Layer 7 of a small transformer language model trained on English Wikipedia (10 layers, counted from 0, width 64).
A neuron's activation on a vector x is GELU(weights . x), where the dot is the dot product.
The model reads these tokens: "l" "it" " between" " B" "ow" "ie" " and the" " T" "ri" "ple" "–" "A" " Nor" "f" "olk" " T" "ides" " in " "2" "023" "," " reg" "ister" "ing" " an" " " "8" "–" "8"

The vector x that enters this layer's MLP at each token. A number n stands for (n - 500) times 0.0067.
0 "l": 442 402 327 491 434 478 558 710 458 489 525 583 498 447 536 751 706 565 477 428 586 357 582 462 391 379 240 592 470 466 598 560 517 552 492 571 586 516 36 709 533 637 309 544 368 360 487 322 340 450 357 435 435 564 576 534 279 515 507 478 768 449 361 288
1 "it": 490 383 548 557 453 444 550 628 490 602 457 618 542 433 595 647 631 448 475 433 508 428 397 571 362 389 283 512 637 430 648 517 552 508 544 566 599 383 54 818 560 437 366 610 331 330 562 374 272 362 386 456 367 559 602 461 295 597 695 475 648 495 335 279
2 " between": 468 417 374 418 667 443 280 699 420 596 431 496 551 584 456 632 617 413 469 530 496 827 369 551 439 480 274 494 474 401 429 627 421 476 827 593 707 584 207 781 560 600 449 612 420 291 708 477 463 483 454 420 426 385 625 546 437 557 747 505 629 384 392 481
3 " B": 424 403 348 382 692 319 393 692 296 741 544 392 530 518 424 400 597 515 652 338 486 472 344 581 368 444 214 422 471 473 570 560 533 406 530 669 438 672 75 750 525 573 394 627 513 518 689 324 380 477 360 404 456 406 616 530 303 631 608 518 609 505 522 514
4 "ow": 710 410 459 487 424 320 353 577 421 509 400 584 678 581 420 366 509 524 700 525 588 474 479 452 581 476 266 520 599 389 603 725 429 536 497 557 598 591 87 800 784 808 371 655 311 462 651 428 359 420 485 439 516 592 670 443 403 452 468 502 616 581 544 526
5 "ie": 552 354 524 540 511 321 458 594 527 574 413 529 718 507 478 423 547 473 609 295 498 593 383 503 537 334 303 687 580 393 608 687 557 521 684 620 656 609 55 686 640 622 405 635 510 350 666 406 422 454 481 614 574 567 668 631 273 536 510 417 762 524 427 459
6 " and the": 405 412 352 445 735 499 247 614 496 588 411 432 612 558 469 575 657 446 496 448 470 746 369 559 400 474 325 594 450 411 472 624 437 466 821 468 710 687 214 800 489 577 389 585 366 451 704 493 468 557 416 497 448 401 633 529 454 609 738 495 720 394 354 391
7 " T": 358 427 362 394 616 354 298 744 357 627 491 507 507 607 511 349 641 544 648 448 577 462 269 514 365 438 322 464 489 454 546 488 601 479 548 677 392 720 98 782 468 549 444 621 545 426 837 451 580 523 337 335 506 434 651 495 423 607 625 452 620 661 504 521
8 "ri": 548 199 459 646 495 394 465 633 420 498 202 622 648 565 498 343 596 531 545 414 448 424 271 662 467 366 383 343 369 534 699 622 471 715 505 459 422 576 181 699 656 742 473 648 497 426 669 429 424 534 497 295 500 309 568 631 329 518 431 431 503 571 254 412
9 "ple": 448 332 521 543 530 456 539 594 656 597 408 567 681 455 410 446 539 503 649 304 511 573 354 539 457 356 282 637 500 435 538 646 573 532 711 497 712 564 26 757 650 632 510 578 473 436 761 509 347 574 387 579 548 560 608 594 399 488 623 417 701 581 430 387
10 "–": 499 320 380 355 664 615 500 474 542 442 607 539 565 574 426 375 532 510 612 394 598 479 341 539 404 461 319 630 511 280 573 584 709 484 647 522 671 557 90 630 561 686 335 709 554 316 656 349 352 672 414 482 532 263 703 439 475 407 553 465 668 592 326 495
11 "A": 460 472 345 382 686 400 342 630 590 547 435 540 668 521 310 497 648 514 528 213 554 404 278 550 311 466 380 455 556 397 479 519 565 408 629 506 711 583 91 727 593 486 402 681 509 538 745 325 517 464 333 646 506 543 608 571 423 583 470 347 625 511 353 312
12 " Nor": 518 351 575 508 713 421 413 707 466 563 510 496 658 607 380 469 531 445 554 187 563 350 397 497 524 516 311 620 419 495 547 466 495 525 579 419 559 653 185 728 693 917 572 632 545 426 679 348 367 306 356 482 508 665 655 559 481 399 595 447 596 584 275 412
13 "f": 534 497 420 520 567 459 562 685 662 625 403 540 667 595 249 593 372 344 738 476 531 423 507 391 523 451 274 320 435 528 653 519 568 337 647 680 462 640 244 854 632 696 569 720 486 642 732 287 572 560 661 440 682 640 578 609 527 543 505 475 566 589 325 478
14 "olk": 505 413 446 501 499 414 451 588 674 669 444 525 677 517 498 509 584 537 780 328 594 511 448 489 520 374 340 657 527 412 497 507 545 407 709 478 633 585 67 791 639 627 528 552 461 406 724 434 275 487 376 563 530 524 643 601 347 443 610 516 749 585 333 326
15 " T": 390 380 359 502 684 518 388 722 339 566 449 639 586 597 695 207 514 533 676 447 534 450 289 551 271 376 386 494 473 462 545 352 656 452 623 679 302 543 243 786 506 528 529 716 529 479 791 491 694 482 279 456 484 506 558 391 294 649 554 489 691 588 465 440
16 "ides": 572 319 700 499 460 357 470 574 592 535 382 680 740 487 499 542 597 512 618 406 625 500 334 524 605 377 454 628 566 295 570 611 630 526 676 559 628 543 97 717 712 549 432 576 562 370 689 450 306 566 379 484 540 406 634 557 367 445 561 509 728 610 251 365
17 " in ": 383 374 392 383 730 382 282 563 503 675 486 595 568 508 492 630 556 337 398 391 760 589 361 458 550 384 363 594 358 101 625 523 526 331 687 476 601 612 363 764 484 637 290 644 490 289 643 386 593 563 323 464 416 489 676 490 346 611 567 581 421 583 368 338
18 "2": 570 481 505 478 457 455 393 580 583 730 414 629 462 482 357 521 537 553 588 406 576 673 220 568 617 352 355 492 447 526 418 593 439 592 628 468 539 781 334 805 584 450 427 703 550 322 846 309 598 516 265 531 552 292 559 820 243 490 448 572 552 458 478 448
19 "023": 484 370 531 550 524 336 501 528 569 540 447 642 484 594 362 626 654 447 640 386 561 567 396 438 397 178 375 593 500 396 356 467 484 436 740 674 484 636 356 895 519 596 518 605 459 309 801 317 389 480 520 611 370 365 613 641 326 446 669 589 658 415 253 506
20 ",": 375 379 458 424 680 514 373 653 500 690 450 423 607 568 328 551 759 414 361 493 503 636 335 526 514 405 345 458 571 401 491 556 540 513 862 532 545 595 300 822 543 627 435 694 437 356 621 419 387 429 583 545 536 267 559 528 366 625 549 785 658 435 267 536
21 " reg": 469 417 328 693 644 354 432 618 376 647 354 735 838 508 335 512 717 485 623 483 571 614 321 483 576 434 445 365 548 530 708 546 345 271 521 299 559 575 326 798 479 531 404 544 514 684 875 413 511 471 309 431 451 423 634 598 286 492 557 468 513 405 447 443
22 "ister": 453 427 578 709 615 487 389 591 510 642 474 664 735 469 342 458 573 467 583 434 685 584 307 530 308 285 232 439 615 554 528 599 403 380 690 644 416 504 303 754 617 610 433 727 371 317 738 522 325 529 635 453 353 535 682 506 406 466 774 453 499 456 454 400
23 "ing": 487 349 468 533 557 355 252 576 468 684 412 607 654 519 476 539 679 392 408 422 496 681 331 589 440 335 255 436 615 362 560 521 518 402 792 531 489 520 170 767 572 444 516 562 318 275 745 453 268 387 529 360 506 432 587 540 425 627 630 551 612 442 394 495
24 " an": 334 401 343 436 664 529 200 670 750 502 507 586 673 601 535 476 689 502 363 407 590 550 324 772 370 351 329 490 578 357 504 508 411 343 823 360 570 673 254 682 433 468 519 621 439 431 761 421 486 664 397 474 473 555 678 566 502 544 645 482 544 536 471 340
25 " ": 282 339 431 271 587 425 307 563 642 499 437 543 585 623 419 435 750 288 677 472 659 547 251 510 469 443 305 613 345 381 537 667 448 497 609 397 476 651 316 703 491 553 397 830 595 412 687 464 673 500 280 428 545 421 669 614 612 501 683 616 454 499 606 378
26 "8": 378 425 564 432 436 414 422 561 571 539 433 663 589 630 437 372 627 413 627 353 509 613 222 525 528 357 284 495 390 546 363 715 409 503 627 605 663 660 234 879 571 406 446 669 558 373 758 468 596 466 231 555 449 249 612 677 447 662 555 477 561 563 474 551
27 "–": 397 307 589 407 557 451 487 590 451 501 592 558 511 653 367 508 671 504 594 429 615 369 228 557 616 440 418 486 347 390 390 697 572 627 529 437 534 484 322 826 533 668 442 838 484 230 764 303 470 536 348 587 428 224 726 437 511 567 617 634 490 515 494 299
28 "8": 439 319 679 468 432 375 413 562 599 526 436 741 525 681 407 465 662 462 629 310 514 609 198 509 485 338 312 526 390 490 350 650 366 460 701 686 615 621 247 861 514 428 430 599 577 323 705 360 474 503 345 583 400 264 594 556 409 618 518 522 548 453 377 476

Each question shows the input weights of one neuron of the MLP. A number n stands for (n - 500) times 0.0046.

n328: 504 409 560 524 284 456 551 373 500 493 626 549 635 292 574 648 544 574 446 674 436 711 578 345 752 642 383 433 545 553 533 580 403 499 312 554 605 458 610 694 521 528 322 431 683 381 545 560 395 517 555 401 547 629 519 352 493 469 552 644 655 546 418 657
It fires most on token 4 "ow"

n13: 473 623 543 493 640 320 394 470 351 437 603 543 344 687 558 468 495 422 472 433 381 511 436 620 339 448 536 366 687 346 533 616 815 627 571 646 444 593 569 431 371 348 337 297 336 572 596 569 703 535 319 591 535 507 399 669 673 309 623 274 535 459 514 666
It fires most on token 7 " T"

n246: 682 410 615 652 389 408 644 547 556 333 317 560 424 406 591 558 402 439 565 469 354 589 677 436 609 493 435 684 695 341 607 517 500 686 661 754 477 441 436 454 569 480 594 460 609 718 417 669 466 372 453 442 508 394 463 518 511 485 576 648 511 504 310 655
On which token does it fire most, and how strongly? 16 "ides", at about 6

n37: 393 564 385 526 543 593 382 465 363 617 294 217 415 417 299 391 511 475 161 438 368 517 421 454 434 605 598 247 504 545 235 574 493 559 414 547 553 546 725 548 449 457 628 435 508 625 611 578 556 612 645 421 592 493 725 659 537 426 358 403 520 277 466 655
On which token does it fire most, and how strongly? 20 ",", at about 1.7

n197: 616 494 506 427 449 394 335 511 296 530 457 514 543 555 511 405 575 529 386 327 537 386 600 453 374 784 394 284 402 491 430 693 604 585 422 536 594 474 409 503 640 676 503 404 598 677 176 638 619 619 466 600 466 650 390 482 515 556 590 651 487 566 500 547
On which two tokens does it fire most, strongest first? 4 "ow", 12 " Nor"

n122: 470 319 365 479 295 455 383 588 467 541 569 537 607 436 346 660 692 498 584 527 594 621 353 552 522 652 719 419 433 558 447 700 507 564 453 394 398 478 493 395 376 385 313 369 306 565 425 581 349 355 417 572 460 589 374 383 530 605 364 447 284 467 635 416
On which token does it fire most, and how strongly? 21 " reg", at about 3.2

n70: 672 459 562 691 421 569 563 491 545 693 573 585 426 605 591 274 436 404 604 534 492 612 535 696 546 490 592 493 722 696 353 434 498 488 607 471 626 362 629 301 570 646 512 406 470 481 637 248 476 477 457 253 376 549 505 458 432 494 564 569 430 499 683 428
On which token does it fire most, and how strongly? 22 "ister", at about 1.8

n299: 594 458 534 704 374 379 547 510 565 252 580 244 485 605 476 417 624 404 250 475 344 366 633 364 564 494 572 644 500 436 785 552 555 401 534 642 390 485 449 387 390 535 372 432 490 607 599 604 825 433 510 695 293 627 556 459 582 643 512 374 615 515 482 514
On which token does it fire most, and how strongly? 5 "ie", at about 1.4

n187: 398 624 467 612 538 630 266 392 562 496 229 460 655 456 671 663 344 366 428 422 593 774 554 401 478 443 433 357 229 504 482 255 638 440 599 440 563 506 503 475 384 442 497 391 599 391 230 520 504 553 454 501 525 427 313 412 565 446 519 530 636 361 389 576
On which token does it fire most, and how strongly? 6 " and the", at about 3.6

n211: 344 526 613 597 563 572 370 616 565 577 584 492 441 380 495 594 549 518 517 572 540 236 719 363 447 598 634 446 523 536 455 488 435 384 447 379 319 559 518 313 447 627 539 546 442 504 621 535 609 498 466 455 513 470 669 409 424 713 599 582 480 543 487 554
It fires most on token 7 " T"

n227: 506 533 409 245 558 356 449 448 555 667 640 406 356 471 319 459 421 191 587 536 553 590 493 522 451 530 428 547 508 285 521 538 639 416 343 538 545 564 596 408 618 693 471 597 549 608 533 583 574 434 569 559 377 716 453 480 481 456 467 576 384 486 417 417
On which token does it fire most, and how strongly? 17 " in ", at about 7.1

n114: 486 507 553 529 382 606 394 402 455 538 621 607 844 574 478 599 455 513 537 565 543 578 526 595 158 581 452 426 597 701 339 434 474 586 403 643 523 536 503 368 369 502 533 587 473 397 325 381 431 495 565 704 644 533 546 635 665 397 423 588 549 534 608 650
It fires most on token 22 "ister"

n89: 408 519 431 576 597 620 507 453 633 361 594 507 386 672 498 502 300 412 584 436 576 364 688 255 617 432 414 485 476 343 572 577 442 459 471 538 678 510 627 404 472 436 571 438 614 513 657 483 420 273 371 336 447 620 757 456 495 409 399 515 382 494 523 612
Its three highest activations, in order, are on tokens 12 " Nor", 17 " in ", 13 "f"

n254: 493 527 431 570 458 558 587 481 421 442 712 471 498 411 738 307 432 561 439 677 424 809 425 389 514 597 508 532 494 441 377 574 454 468 467 494 477 594 505 581 499 423 611 615 462 856 661 362 809 512 343 467 375 474 662 445 660 408 543 488 484 433 671 570
On which token does it fire most, and how strongly? 15 " T", at about 4.7

n74: 300 439 420 612 554 341 516 705 603 394 600 493 306 495 579 391 412 515 506 355 421 435 486 384 461 537 687 437 377 454 628 471 475 698 656 610 574 553 410 438 565 581 401 484 510 246 325 707 572 504 545 522 509 513 320 390 375 407 535 446 575 432 608 446
Its three highest activations, in order, are on tokens 0 "l", 15 " T", 5 "ie"

n340: 482 495 353 259 697 704 525 232 461 578 605 665 224 622 537 754 544 562 570 447 702 397 542 554 567 694 588 716 327 505 593 539 500 398 565 511 453 432 485 352 479 532 306 507 725 447 470 471 577 705 476 585 611 354 513 475 628 349 544 705 452 384 477 570
It fires most on token 10 "–"

n73: 513 382 333 558 627 393 642 533 443 520 429 632 256 399 391 483 464 629 453 669 393 553 559 411 585 424 572 484 334 279 406 392 350 473 579 559 488 516 487 313 606 514 657 539 329 514 637 535 492 550 569 376 595 608 491 569 557 363 543 628 557 374 439 536
Its three highest activations, in order, are on tokens 19 "023", 2 " between", 13 "f"

n144: 600 464 386 515 557 569 653 447 457 301 659 431 366 424 422 464 610 433 718 600 475 624 496 512 623 530 542 443 662 382 511 524 532 288 569 521 610 446 743 378 722 340 705 623 585 572 527 578 507 554 346 426 617 259 685 416 634 189 709 656 665 448 452 461
On which two tokens does it fire most, strongest first? 10 "–", 25 " "

n143: 412 381 431 655 373 695 543 553 436 585 522 431 318 581 475 558 371 485 586 560 355 458 359 640 529 303 562 622 616 664 519 420 480 379 458 551 570 388 449 504 530 414 641 589 422 433 357 504 597 431 410 527 454 656 589 387 651 467 616 487 412 470 549 654
It fires most on token 1 "it"

n132: 507 562 546 769 628 486 516 506 562 493 534 281 570 416 406 219 532 484 459 440 516 682 434 386 450 645 249 340 411 612 419 463 520 568 432 686 442 420 693 321 552 547 447 529 568 520 454 583 461 334 617 491 514 394 555 597 442 426 324 472 555 590 498 284
It fires most on token 22 "ister"

n196: 338 475 350 486 436 546 418 554 446 502 457 312 501 471 680 598 500 589 593 774 639 584 734 307 486 638 506 376 411 587 572 514 526 544 599 433 920 582 559 569 593 402 506 340 492 536 519 513 644 504 487 391 601 490 521 541 476 629 504 531 492 520 589 379
On which token does it fire most, and how strongly? 6 " and the", at about 4.1

n209: 345 399 777 485 726 527 591 425 444 370 611 526 324 509 665 638 651 480 419 390 404 627 508 527 287 519 512 257 528 556 634 555 410 468 540 620 550 413 773 656 354 375 463 709 512 496 546 496 474 453 384 420 370 666 422 441 399 528 385 574 442 471 435 444
On which two tokens does it fire most, strongest first? 1 "it", 28 "8"

n341: 460 600 607 397 251 498 283 429 774 533 451 538 374 348 530 535 324 468 567 510 505 603 648 397 471 477 487 600 648 498 333 477 482 513 494 459 684 535 393 356 573 699 410 442 733 417 630 506 490 286 562 426 533 622 326 467 487 428 460 479 494 474 542 354
It fires most on token 14 "olk"

n162: 690 442 398 242 454 537 368 529 407 428 656 341 567 512 635 509 404 475 483 263 368 542 471 491 542 332 571 279 383 523 383 613 623 499 538 494 618 393 569 532 446 585 499 591 397 296 310 596 541 609 597 455 535 608 479 569 418 374 482 338 397 490 555 496
On which token does it fire most, and how strongly? 2 " between", at about 1.3

n125: 402 616 447 559 351 461 617 578 432 284 392 378 307 495 538 412 341 267 559 517 583 626 404 366 529 482 313 503 357 424 553 642 531 526 590 471 636 517 516 460 524 324 586 423 456 423 452 759 437 455 391 323 563 480 474 487 475 595 449 398 436 267 538 596
Its three highest activations, in order, are on tokens 26 "8", 2 " between", 25 " "

n310: 805 615 558 553 531 535 425 457 462 421 605 626 451 379 575 432 466 729 622 590 603 620 494 432 583 431 592 485 524 417 382 457 416 396 517 323 664 450 449 370 490 586 533 561 549 633 547 435 393 712 511 535 564 489 454 608 503 604 377 586 337 469 385 446
Its three highest activations, in order, are on tokens 18 "2", 21 " reg", 16 "ides"

n44: 395 479 549 359 342 504 668 352 424 398 559 582 347 663 452 356 668 484 537 312 358 517 581 558 485 354 325 386 536 602 417 442 381 711 514 616 684 455 589 391 432 559 411 464 492 450 564 468 421 362 430 648 584 356 453 501 490 309 434 610 450 309 549 708
Its three highest activations, in order, are on tokens 28 "8", 26 "8", 19 "023"

n58: 339 490 494 399 464 659 530 364 584 423 403 220 342 359 720 682 468 437 501 533 578 503 393 596 347 798 711 590 445 563 394 489 370 349 337 432 731 521 655 530 659 538 355 670 780 475 803 578 711 671 523 293 375 375 590 510 474 452 608 431 576 481 362 660
It fires most on token 25 " "

n290: 614 465 500 479 362 452 519 401 475 554 597 436 561 605 467 540 466 530 277 488 458 626 618 227 423 665 524 533 482 599 266 590 515 396 527 442 378 514 453 508 371 532 365 455 589 278 563 554 502 452 422 532 420 361 655 523 681 653 366 374 351 424 458 505
Its three highest activations, in order, are on tokens 28 "8", 26 "8", 27 "–"

n72: 750 732 418 574 382 405 387 486 514 597 428 515 284 479 547 484 567 412 480 295 544 509 562 492 446 573 367 559 537 624 552 380 359 556 302 545 456 319 378 382 532 370 456 466 466 540 379 577 432 450 335 578 623 265 461 506 550 403 448 710 480 257 405 686
It fires most on token 0 "l"

n358: 544 432 601 494 471 463 453 404 479 371 618 418 274 379 346 726 561 499 451 430 317 495 577 639 468 430 422 644 565 757 541 457 480 319 522 486 333 441 608 310 482 642 367 402 591 378 455 360 354 641 459 600 372 333 578 483 351 655 491 483 439 522 505 684
On which token does it fire most, and how strongly? 19 "023", at about 1.6

n248: 380 419 493 563 465 397 526 471 597 539 513 520 520 413 530 589 395 466 576 422 488 412 629 540 603 496 461 563 469 628 692 281 484 635 540 234 522 405 361 445 641 535 403 447 546 395 575 436 594 471 664 477 574 521 321 343 623 536 627 405 468 337 345 658
On which two tokens does it fire most, strongest first? 12 " Nor", 13 "f"

n94: 543 438 353 808 551 495 608 513 695 399 336 220 497 355 348 549 513 392 543 822 497 641 454 336 605 570 501 424 506 479 441 581 437 337 574 392 564 743 502 545 474 364 547 627 535 690 368 554 640 582 465 476 499 291 352 330 641 553 645 517 547 388 454 391
Its three highest activations, in order, are on tokens 6 " and the", 21 " reg", 13 "f"

n275: 517 439 507 471 433 503 660 363 340 304 460 398 598 383 253 428 438 522 365 447 454 663 346 603 633 320 454 641 388 406 523 560 670 571 281 643 838 329 556 387 503 541 500 469 599 463 502 340 639 416 537 488 433 604 380 716 553 458 490 456 552 458 622 623
It fires most on token 5 "ie"

n233: 482 549 498 145 445 474 327 420 592 342 413 230 576 492 573 399 540 505 404 461 473 463 287 476 360 558 623 353 552 569 444 687 667 580 445 464 696 691 647 500 770 352 425 595 585 429 451 543 602 640 465 451 407 670 423 478 363 526 304 304 273 293 622 448
On which token does it fire most, and how strongly? 11 "A", at about 4.6

n49: 619 643 525 604 518 366 405 229 500 498 630 535 511 476 324 615 349 484 468 479 488 467 614 553 429 677 656 339 647 556 544 641 742 746 849 531 654 402 530 485 405 479 233 374 343 632 686 665 568 644 696 534 611 590 566 665 530 514 413 390 409 377 654 391
On which two tokens does it fire most, strongest first? 13 "f", 11 "A"

n375: 647 331 458 387 476 366 610 562 536 538 437 371 430 519 548 451 443 506 320 468 439 459 483 559 337 634 614 516 323 562 480 522 462 343 388 563 490 637 422 584 367 685 373 609 467 551 501 646 717 504 563 458 464 449 470 653 621 413 639 670 576 302 563 616
It fires most on token 25 " "

n130: 490 409 671 596 667 440 620 450 511 541 385 416 534 303 472 468 609 530 502 460 395 306 488 532 551 707 411 540 506 596 632 516 411 527 631 711 516 401 744 431 513 549 627 452 372 462 539 470 491 555 422 547 603 506 554 411 634 745 538 613 438 402 403 437
Its three highest activations, in order, are on tokens 20 ",", 27 "–", 12 " Nor"

n296: 713 530 326 518 275 595 698 440 553 595 427 453 498 343 367 583 488 534 207 598 738 536 446 579 497 690 378 335 426 719 608 449 487 679 606 576 475 601 425 383 429 703 608 852 625 513 283 732 589 300 512 821 570 301 431 431 602 233 616 657 746 221 456 820
On which token does it fire most, and how strongly? 20 ",", at about 5.3

n295: 437 543 544 651 524 507 438 419 703 547 583 561 285 504 452 625 481 401 452 385 516 461 565 471 491 371 570 624 560 640 300 454 524 756 504 468 487 501 652 406 610 257 473 459 478 560 599 543 378 448 390 308 529 397 592 473 652 477 486 292 547 255 377 631
It fires most on token 19 "023"